Layer 6 of a small transformer language model trained on English Wikipedia (9 layers, counted from 0, width 128). Numbers have three digits each and are written without spaces.
A neuron's activation on a vector x is squared ReLU(weights . x), where the dot is the dot product.

Input weights of the MLP neurons that the questions are about. A number n stands for (n - 500) times 0.00062.
n20: 442605483559525466605670299304508720539534551509345525622408375508225470317554574164381278660428383395517449400517705579354402559356704513349487663471311823564649642372547530200668824713533364509633550500278405606474685609423479577374465456416504293388678474743614814343567362604364487309368608353517376544038596697578413196458555530608533423602521329377706560581449463190513512556704
n59: 436534497605527339339427575615550369590483541514610480409373516523500551486426510435547624286510607571401602376442582623448431467374510386453349543730596486363477448668452476411555530507427328449456450520456633574500429661737278039527413515694470556181695500493524390577493372434528479534483590429377531700600525566548455624597673351697703237614349459561435671544610556693649497517524
n67: 210272452374436482699592587308584442599353457576569511364514462588774706417632641296385550529417364312237529652475457518438477475414713383519459390427653522551416528228547676609481597643668497761471415599557500672449531309354604605397544438489521608624411446563557566578528591419429351511442540511584656540447608660295507504351590371790440529517635728414558619218467354562408549485297
n105: 460798514641464234653589555271620801608518278822532572586268352607256656299653627412409252588336579418422518576348330634639301635322523644413335612482242244560496740463618295661432799388678542738459531482522616500572327617278450303338519598567460311366734505607857421627554625546268335245477640527803582773285519522606523413365538518361420276544594482732574784468399474430267358385341
n109: 557436305361453514449430418605563403537490425641576359568239441480303449613433539441490480476558486374469269450490277453458481433278653524532390769526434398514530696497340582583365566559563415318600296470581547643656354594237412428530437392557490521503357754448493483644355663406631490520490688317627733647429380497410423438789383595413360514356554503507348445346483582424608364465503
n117: 530527798575433473685458431601493531600476466620472704524310273453619462391524356666673571566582580455261507533572431370538487601619497608444366342563431623469510565627483650661500507490563509490644430453567427551578594619428480486678497471299483429559336500319500711682389417396482431224350490419410610602664641427828399679480554469680420538510571657551614647538483503638744550273329
n124: 435642678444269493448367468446643514487521483539312583587346370380579331496642565447444483340720407450560497325652391719259386579787378441642290555846543549507610413341483595221590483507527468373507318483400473340599434543450524342438311476607383612348457447690386521500597610293402571633412436472438356644357460612440407352583555444571658644577403391381514472363369480611554415429539
n129: 535349365356504508500324413516534643543414512634647619613554466642677512312461532623461473472363660467641418600543618592504558523371632531419459546738286617772569324398516344520487670776645360394346819523677496551503622226583283386361576303465608318563392614456593492593461865416374737406480444403656693452500540371556616634662670484516213414429693327652302402363579685492420717627448
n134: 622643529572460468429541339376500724515620352447602374648645458535376681428508314459416425736412324199488268551816754433313537654854676369472550693593532412484527454245508460504513438492496393214367417469500555448698576268561253468480590445765326438597479439299603516368698545508425443400388500245535770635517463683471332370547545492394677464657544347280626258347634628678537578480405
n167: 576628486587434380445453447540626347583319469384383379758339510706615314577638669489402393262633400374402343634447489462365461590482625655367562462547489570468534705528420346472684446604497410366606538702459592483792570553539392426417321452459555641737622405386403450287427553689562574493563425448541630745313482449404504532431500650461606700399566553280454616486281564463572306610403
n175: 649383477364544559310447441451651395551217504649567438606504444580401396685482371571478285579426752532356463398452496266586490493459417434312588765486567456351659504303268577653492436658644307485634551420678453353519567462552401311358504399605325416537387701553548500447445552515760634386522606566766496552508386607650590433435681496395760467684693378562418315344485418340583723702519
n192: 471535698422490565429553484457459530447552539471368519471621522592443467529478259332383548404468540608532351746592395513681301558666394407514540637491523412300646481402416487680538629520554455549582430487583380481611543614605774454789341417705436524654756654533471632463378546629524546490653487619630477488463590597434543739503581357450468246624490552597576487630575631419537329608600
n231: 568629282449611569518515558630394397609532413504327711540461376721605489522461504559453392552627630428420594543328533748596483550685785386396526493640573482591638590343551351401764581563578397573511585703332567449474662765438680566565444323586550680680303387715335562481597471600538401496602563511486595449511421658585496548471537743777621460451654642601338551270478748503630390423270
n256: 461426292430411342694729468516763520575527504694440523656565422585508547547372609576473310628531744429433269238480571450289471326437324415330411639303409598800638586472731339358702409408534507575528504658222676441424708519440391579457388463709631581548404575628628512274697603248459516300429464403534461515352330587424360460450525371636777409680430575488675685626354681413488385698596
n275: 645405295605503461417703539432509506538357596430476568494456560450657527536568312400392684454542436500365398485324473482393425417461414479539475648668573545397606428458443476452748425457690390464424432538305529491516358645558446524527439485485447450800380654620435731562382488622662685485476436363658606511513469561360448403668572566482424461454660542524503482470539552460568643725469
n276: 489310516592489276402504535728522617577485374353267466622568434666508496596776496449435284403573539413531397617632612706348358772469657606407492417615671734315703603461542592260574400531410373434396308560364466485618536435418473427439719421715349556423449442480595620563553671410369724565561492553710423672299357749348457523432486397754399581463534384806407577354639640515806485601630
n295: 622198409517317490697461611440570333566298568614305564558621464652486431442368249483572493490610679614435363382455434634521519581521528639372294503420441662836621500586548503258316400546410387721701584446500483421452477477423456531422454453727649543576306452374527580429595699458518694493469444551537552738460252517406451569514449370577675424546527476531413535466524646490493436670701
n344: 268592439371438303579527543381629352600523530450450588632389516803418633463369442456576425551523524465244682559406353597520368464347619657279407467326369620520597344463692430369685445629675457537594614676585519470567563491443810687605449571435634638530541343381391490370533392365583333576487714484435500547371593648615679436533518473490526553519379396540473507617483478465486503584510
n366: 437451478528615688654590642721342296542546289493489677310486322424667347592469398629472517705553500383458532441372454459410533556772709528335438479633614511486483534543426309525447671655700396482375486507392479433475557303375437443395244228291611354596333511746465489540716471507427632422549576461531479384363547582407205539337621521644552429595528585584579621535407568493717407543486
n395: 231320600757474626624477431675367462531179447508431396293288388392504542405691422450443313450508504496295368526443489519500205504416531605379205466342181580362589536282402329492419504504533323477687500686519615481480673529485447477507597435560440453462574156539444769340463473396323550432382516477741317543631398423508512458552630648403723645627631359591577557591347540646581386665547
n411: 294591513262455479587590862251614398446629396677500545496525532336397521580653414631704529602295240290429613504707609512534527743634496409442483619395305676407696801378383487454339694701439554458551422799348406521610472484525600206446811418492537500335659534620579852461512636521539508308496415309704433645434319674326330530298481688411738311408690441425475231534276548472342537462530
n450: 462465428407427417527604614147500488511473679539389523558316262350705524586697597607387504353582520374523297358595583622230471527414504338371099658383417578508473493595605273673739817596569529626362500680385622554476634530536496370349412299400500480358352354524504536581427536576528543254304652201431414573471573500536484650573587617600565355421631445640575453567267639436748279243420
n477: 604500577618233570582534716541497530485451451683557464319523481416517440460513548544299569547358399293556503562457643587664479562407385419417592529644540791507649497503615559540649506520436439550557325723461487651625519650316611454428453514409500425413486473584431657582383580446545533454457439320687507423493435599473355607838598576207562583522301467398406493540770615373672439426591
n496: 331504374687356402537331662438551344647418452579223485552397422710535541642637608492388404371567511436534541563606432291762493526597634437510399600645473631666361658266717545579528565649391490444436474471434826414787646589409151263570561420504422481405373425546481242527526663435302628403582355552420470497571550525500462890588521713660522496719581519403382556436545410396496453458565
n537: 433693335380378477374408436446463508558242534386519341627401550537485530575404546348541144447534308422504436559424288474618514596526715444519360633660447711557673507273436275477572790734734410511542389224600650328668382504671593545485374397393426469701550666638712470280504462492562682526380581507507372665351360416664450485522340556508312496446489530489378606432360518395404595751288
n548: 440567631653444266504460496621378359575432472496413718433563527479551608636750496710436571500668617534546457356576439353609477405679401567346448321666525818370647743432554621450638614296399421619356570535542612603641575385384482554384318268377327341428621353317433529540493580398585586343432453571490550530631493417330398352690540407547539636661588550400587694751352555582456615648449
n549: 455314798346339437681615349273532627809508363571411623326439285463534609834500560432550282720571321362688379266500508761255512389450705344406569496504437425479390608441613508437563673223610481471521369745422512774559476306542463475356709439541521362293607643453645733564735365398422454600262688293524483500417345528305530390315558646568619479556611563625580328781306404673449346386444
n552: 521479426230267566741489486557710687525652486633472548434347599572586633281479572616410356535559610388608441702363693459309513575430521541398305459780352566535520437349771354739399530464707516605405592480397578500414592513451538524528273560462469471616411444489724525493500447532312482587472404476537531484380522672532454359497458284652374580523476458514592755636683574517678327556621
n558: 479674531589271568710475463354488572525310518553319330261343462415719298355445519616454515503549380541503632506438472379359543384370481573452590406629594605609624533463670361382639542506560483419531403427454551414557570544350717574473538577412491522559383351623521494490607287384522413620355472368527627526494538473409459512688463667616458491494588506635500565475594565589475265631614
n590: 673632460497449474555460687637503447601529422369305625620577457596413697330416255259731561609503540549392549490303375353523297709464573568539483574680411696382541541405715578513521522363564557562447436567461510529454605515536578503465623400892497470497657516423426487480622434390554664383477460532580313582538517598301646349571612539454526248547494467468431572510579607582507525546550
n593: 492483644683462655623320448236592426516266530556223475309626533294654586611652548483713445452444456459671423416509720508487429428706535741448571761376483620569667582457568372353477636404487504552690483768386437291489549427704564474508749430614441411323798638465597474117517565373362349359252679479826380748504173425556640452710377513448601023590445345624361410496344537438268658439377
n615: 465514482461521363468654363614329467582404432489544592432356541380533540680596555573589489540647427360633339384837500521351477472669592298531392606573573299703549562399349496334412639584654566478554303563737574507532565384685561233248515463525627630609596536592486656463447467599433569353367720390521637661353359674270401482549586457511577406682532709625482641529409507624489255238338

Each question shows a token from some text and the vector x that enters the MLP there. A number n stands for (n - 500) times 0.0094.

"s": 615426533531575577414411477515539593491532474552488522484508449466421543390594464432446843528490557469461529542493526577371608497457521406851502512529580491427511387494589504532473508519460471439531379403508414446312395508467481548469618540464566454516483568511472476428461456542383464553504500390491528588489395315468514474553459541440518644484469446477507447423555570499437511483564
The most active neuron and its activation: n134, at about 0.46

" wife": 585454453481480437554589566610436467449540426508642536488532452372567410507478559461466629544501568523499471406450506436526538553605575528705452418552536473499519516514385492526442568462540472462423399414506389427192486569463502362451570783475480524423392419467443527554528514467498456537554478498560468378541532459489501603403441481387458483440550615455483513628448479607613456397454
The two highest activations, in order: n366, n117

" D": 556529398457535576304537608448541511445475495539492574458476451419493487511540620580433525418467549420534529497510482446629693502534537467778524462524505601485371511437485405370424485516286387627422487611535467504370488557444487563500506547518564571442432568516414517513523536525475455504613515609468566399528430320621487498547381461332539590507471493511556313484518422394552517519405
The most active neuron and its activation: n477, at about 0.41

" since": 300361504498556506592478572434462498522649521514529419428514530356492404534347472469531474498474477511462616402438494458496467553445410428637564413509561449448467559597539606515532469425465561453505505577425401486152523540497467501481557517399494482442534509539511540505525448534505513442418561486435594490616371438519476563511522530528446439527499466575600503566513501570472470490475
The two highest activations, in order: n549, n59

" Mac": 506588578534502470295593464601459474554542534414399505469539496424453541593511508489543693569449517537482493479557512336487653446517538406849547452503448481505487553581408562462400345504371419576559405526595474431401353569459424523515472505586406427522453520403477539586494515506401446394524457586406530351463504487432449582416431485550490472552437474577584396458418543609571435561528
The most active neuron and its activation: n117, at about 0.16

" G": 638528453520507447248499535425521469550584481509480528451546521455526447606467553542506581462522498533499567383569365378612587423588484508755577535503487445566431458525458445426475508451305594480559472608416606475399544497425527544560479536506394474401407334482444498629564560540386488479615473494466528378540403385592453561486448465322590611434399554397559399591479452446431518492450
Which three neurons fire most, strongest first? n496, n548, n124

",": 506502519459411514565437451404546435396574526431598629526668492465487407457335590507502483444430522562574532413519526543531675547432539624605569589380478527521643533637454498448533442513558583525512463513461446470179526518446458535482477630413592561581450401514456501475494550498456610514498532521528511396587433465479469596569331503523507508442563475514574512595538512453386448477557
The two highest activations, in order: n295, n256

"ole": 527486540600594519460613438455441504438586571341625452511550651465427417548513517591426607429551491578507462520552495417418535514525506535971519558521476398444487492463486533452426560489508531496491441480524472435378454563422610556549532437507474462383458490425406534572533500433496505444566458428507575502495466424510509566591535490404492563412426545433511432511537592407378507457502
Which neuron lights up most? n109

"W": 477531430529486539363518503442533470451471533466474523447485492410457465594516505613488519532510410500504464418600444496484625493530450460816500526464529565517500530644502441506606559465293475657469463484603552488318571634440524455476436570447384496422466495582409534541539462626493490382549506495421533383421550359504432451562329422436574667383464438406544474521393466572483508539541
Which three neurons fire most, strongest first? n450, n548, n124

" Lauren": 471564563522631374355510464598451501436450547474527536488575660465548553446366454478435583581570503690475513450534450477440589495524442471886373502592480481508513510542388585470354427448547535572450501459404417562436402483482544510467552703430412479510470681532518544517484491440519490450475437443578608387473389494450512587487396433490462498501481651405472555528550382572511476430519
The two highest activations, in order: n275, n615

"2": 586533426475636548362459409579521518618459519483405314540483660505519459507435436543503446459493486541419495592594509265533596410516466467606528412577623509498445546438536564534497444514496478544491515457500435540375495433570471609500400509376545484620447521580568482468438498584457566635433323483534500598408392199442459451396365643372483655452569599515462533485452429450481482424495
The two highest activations, in order: n537, n167

" |": 485521531416440478512434480541510512458459454440515391487468617459493462436478523568490340497475519543512518541492479530517521499524509490686469416420480504510513501465528467495317564503451535452471495503429506504076492451531508494524531489467455491509513539481508472512505509474488533499504573551500483331389507530585515464528426532565534411497513448508417497505489492480460533497440
Which neuron lights up most? n593

" ": 584433585664615493118436492416538536599501471540580513577499511469497365468468430545453649546343469506472366457466526440502444551526573463514545430523623459495608522531441510544595413426386557551463375471518446447381438523508508485444532592529541430576441490447452521578505499488396559512583396588444461395497465554487458582374405542596518572384509487522571613487471380577607489395519
The most active neuron and its activation: n276, at about 0.76

"3": 559495477429656533467449448559410490544486574464272352539540649495417500489451461566448545424473418588540545617576547400584648435453406451655459395516488437493423542388478492585460476469432489498503488429526439568355502479557500553465400522418565427545501574557540452488464492456558578594474440479467486535353438163437488431441394644355476580400512528487565486616403349514518409465412
Which neuron lights up most? n537

".": 440486502457522417602524513535467539403454465584535449410541433357472535536566505498499463469514432559463450544469524506428582550519488485696506399488397359497529556518357542520335513494355668555483450467539541385196508470604455462454430611507512466411498489434476636487562585387464540440478519486466513503573537454510515660378439525606467543500509475446555536402560518589579510391592
Which neuron lights up most? n117

" P": 575510515552561501288546545498561506511486553624508546519498414418454479649481486532465536521522457537475466514547453457560493445592487544789457553548518514651494469566511492489567448447235532568472423578497526500394490555539464571433515598481479521455460503497512475614618559562398513505501354522457486273555422340659478495664444472333580572494428426544495396502440427353486499629562
The two highest activations, in order: n477, n496

"\n": 478477500469519481503522479572434484438426403517504284438548556446484523530665470574466515479476479492459454555465502508501599540589482526552483427294459415507511524586466516525568541460175591536430433438503508435238482442549494482439477559455540533435557541436568593524503580443535529416466564477457563378525515626504527622522346528566466540491527539490517509431577526584572435482567
Which neuron lights up most? n276

"no": 656446595523682446456537530502453429321524515491602494591659523535467590468468498486456599486471495711582500536594516454387511489566479398829551502483583356473439356446560544511423563408326512429514479484445570435395502507486627538371497539480430514511352466529474415457457461504394514354460478353534480515522432538487472506581494536313500604572433382397476361532487559393449483427402
The most active neuron and its activation: n134, at about 2

" Red": 623572482605539518337562471430456481391562507524578492441341532469419497525474467611514651552469486628477384460549426464524670479482505487884507474554472521504506506477383513483369392528470584545501558538590521502298532491431480503518440685600507481572463484482465536433425470498470442474526480479489538332404435551444504494587506503451511549521516532453502412427470513434584534414454
Which three neurons fire most, strongest first? n109, n615, n275

"-": 618456577462505553227441526472559562461486506432475313590663509502437429443567481575415618555518484626546520474458518525371656427496556487600464541532614526472538428509332562402583245483334545453524523514549545480516542529423448655479618587414404588552410456529404473425571536490466618485472489521460537377644418436478445570484450419319528614462584443462570356498486492492429529514507
Which neuron lights up most? n134

"K": 507510422395603518347500512432487541421544604555509501558603466433518419461552484604541614419463480517543477424590416507530477445534495525956535438489515475429506507577500471463525516528414498432481480544516474469441547570450511466483503521440456486555496571471498506475569525521477454503662396575401604387535463336508472499531443535460518650444395362407532459544524520425576491612575
The most active neuron and its activation: n124, at about 0.15

" Gar": 573534477590552544334511539495550454384590470401455567506537598545417557602472482457519596596497465584463435410496468501528537629471476474896471451573469593529485536424475499523371607440348626523443422503565529504377442564442449488456501647578376429519546495580479479554519521498496471488462504439377622383453453469386445487424453446541551472439449513454492493477507388627546521588445
The most active neuron and its activation: n590, at about 0.66

" to": 503491522520753420474481488395465551524631535419585506546520554381515402551415535510473482536388442360426443410580573488550499485520536552655480486499545550558543611478521512552430584587498552452428481561466528475116570541494488520385504643482530538538507501474470489507436491526568430430444481492571524484467514548542449501427445559491582507472546474469581473414532442533589484453551
Which three neurons fire most, strongest first? n411, n20, n134

"hl": 516493453477612495338505427385425566511473536461471575460480483527427474316564503495413777498493546601537568552507558535521528490408467459930529438549514472393447476469490520435390445432476587508514448398613412468434471531426530444495495515521425435545506501538427520536517485573478483626612500400550544407459472418538470481454489505334497641439505626477606510506560511539512529499576
Which neuron lights up most? n275

"gu": 431610407572465504489405650530497424464552427539466645572473641541498482501432545528407555555496398571617546449514476447542581540525550497661605545446410523502569382477536613597547650478346601631529475563529558488380482544594580514385567719364522486342486626487458524415492583615442454436410281283530562496607388456423473591311430495444552536401498496504394461557427437529317556493505
The two highest activations, in order: n411, n593

" them": 568537546497569447539537422456482464377549477436492565506458490498460484534386563472534496492501511530565395394423495600474477490573512443629439509544556413555419542502469465563598557586559622481511462434506388466132478587482524447394439665448479499537456466537406499577605497558449445572425520508400497395498636415565421583423428432486524512448517499484570538597500510533497442446540
The most active neuron and its activation: n450, at about 0.47

"va": 463447587555557551379438464563457450405552477576485493491585572399511544414480504470512645583469533599538554563384491376548744598420544473938435569553446425448575488501424547586396518438496531522398528489564449603441435496466590435428476590441560523443533565506533417402458478520511444356490476424544469548445472463405581504456510406423490545537489428441577540565503509473583490418447
Which neuron lights up most? n590

"hop": 480511511575385462493446473360462572536590610584609514500489485462466436546455444617495512523487519574488490516521456473482481411535495546818316424563476458507493509482608564587584433531475632565506487524499478450232544531501509560462443711381557592534345412407555469518468445501504527520572452470543504281538467523545455534583490499591444549483490581461477561516418384446563502457413
The most active neuron and its activation: n117, at about 1.1

"ful": 656486532609527475577601501456547605548553458238514449486422485498499502585345510536406607455416509610430433539542467503474586451510467496874423548501460442392488449473449523443499510538552618507460552512528518457327495478514553595540626610491524517413466534500444486567468564374542575422619446411397454449546462407541464532615538450450554628472512549437505365394483492474416483457489
Which neuron lights up most? n275

" off": 599445533492561552482478460495439550445579481535523419408566570390448427515403513547518424472529482502465422456548522509486589422512472519665493467519573479570468515516552436546498548540496464406481501527497483477096518514452510518503522656541617415537498505485544481547573520529563454613489466420483600368479416538464387543474542513400585493506481481513483475528508467598551518532504
Which neuron lights up most? n134

" Bar": 567529537575551546417503490486514526352650656333586534473556473501475487533531515539508697552435501535402407475524495492535490555465480468960460438513499509516493470397389484464388356417442621488493432513511588571433456555503519504489477514536495479482622594478529484465595497583474463474451418550449582459368451399477420473487502531527520646386501524541500540515525436503564548449558
Which neuron lights up most? n124

"p": 556556561479420609415548589524554591592536567652532536538465462419488500566481528492550644538532611550505541516510495512579544477496507472813512504513503487513508434435527508537481490416550604483476350499595471403273553543587415568379474659420599575505458393433493448437547355468568488573508456551588532431540394399461478500630500467375457485436565486587632553427460548461262490488459
Which neuron lights up most? n558

"ow": 550508365608558431526537493331560549488651501435534426400478453356537411605439622557300593540439508552469508377580499505356586397444456474828438579517424385440518473563507503537442667407426612501463492465538494447332506533471586485535538521458478423456382458514558513568528534468421555500568480406429511435498480508559413486576556483439535671415427554426503351553416528495403461434510
The most active neuron and its activation: n450, at about 1.9

" K": 479532460471602504205468569560616499522511509556558549462534454403464482568550517456529563541437538454573445531554288472590575410557499509779471395513496517550494439548524482488555504504310483488450509572522491520349434553532439494518459592480388519545486506445482483454581489579444491535554453545453582300468430311560482463491443574448566499499360539432526414519477384437533471510516
Which neuron lights up most? n496

" was": 485483557497660437515432543512534510514544522548448544523520480555535574460516558407382404523380462562487612431482434559578535579465513474503557514396424474498563553430490500558485481486446600548453559556495372520156467564372516669426446693397498444538495564539579469439451440563431421513638420555601566449499476474595482539511270415418501498400540535471512570516524434506448476425380
Which neuron lights up most? n105

" I": 493468314560666463307556626486538503494552464440569546501473402391540500520562529566452549478413550758504451415482604456531679437460500498836401601501485566509450482514548437471457406552347521619453542586495486502362464585404509480433501582527399524517419493415426498494454515544526514448440436671413465456502453378544493509384425575559453439555444607428456482459450455554620506445479
The most active neuron and its activation: n450, at about 0.24

"igh": 548486479490347471433429523548457518444475491462496462465470532523455469486483564474511454502473473566489420565508404538463493532565490536855451513526469529470547494482573488522479640508417502449449395520462481533127513507487492478534580480496483471579492536438504471486511489460518508430506509509505487400442503564540543485555509523546475472497491495485514492475418491560512526497443
Which three neurons fire most, strongest first? n590, n537, n124

"o": 565461462500448592473549470590456451505560553508583571546439540437561491510501496403468624542506575643505521557427541529392604471450579463840464618461588534524462428472517461489629437452581532513453417454479481411252495525477460471449547544343600551490477360502472432463439500475512494502514392426356428522568479435484475491564386496448521456440499572536573535538516558439608508290492
The two highest activations, in order: n450, n275

" first": 534625586496453466518611546486470464530631421479522525563446578445491551420425525585475462582462445666440581456535541474550450467477480515493540529443447330467544521500614532539540566484599679573536532515618424577152461536492532522379447751440569599490424538651500516560458490553499486533457470513482503348522490425619549412469435443533487633445615544497503562588449507427474450455487
The most active neuron and its activation: n105, at about 1.4

" J": 550495496504570493290434617570504596562446434509350496454454530483506499448538569560559737479457456596544553543474490487503613606482486414762536603582537472509352466567459389514391397523468423484457411595568490508438465601471453444484499522539506512523600563400466485424591534703355465666561502561385536358524512291607495549405410585448449608451355546479473398467556524498567492576487
The most active neuron and its activation: n59, at about 0.15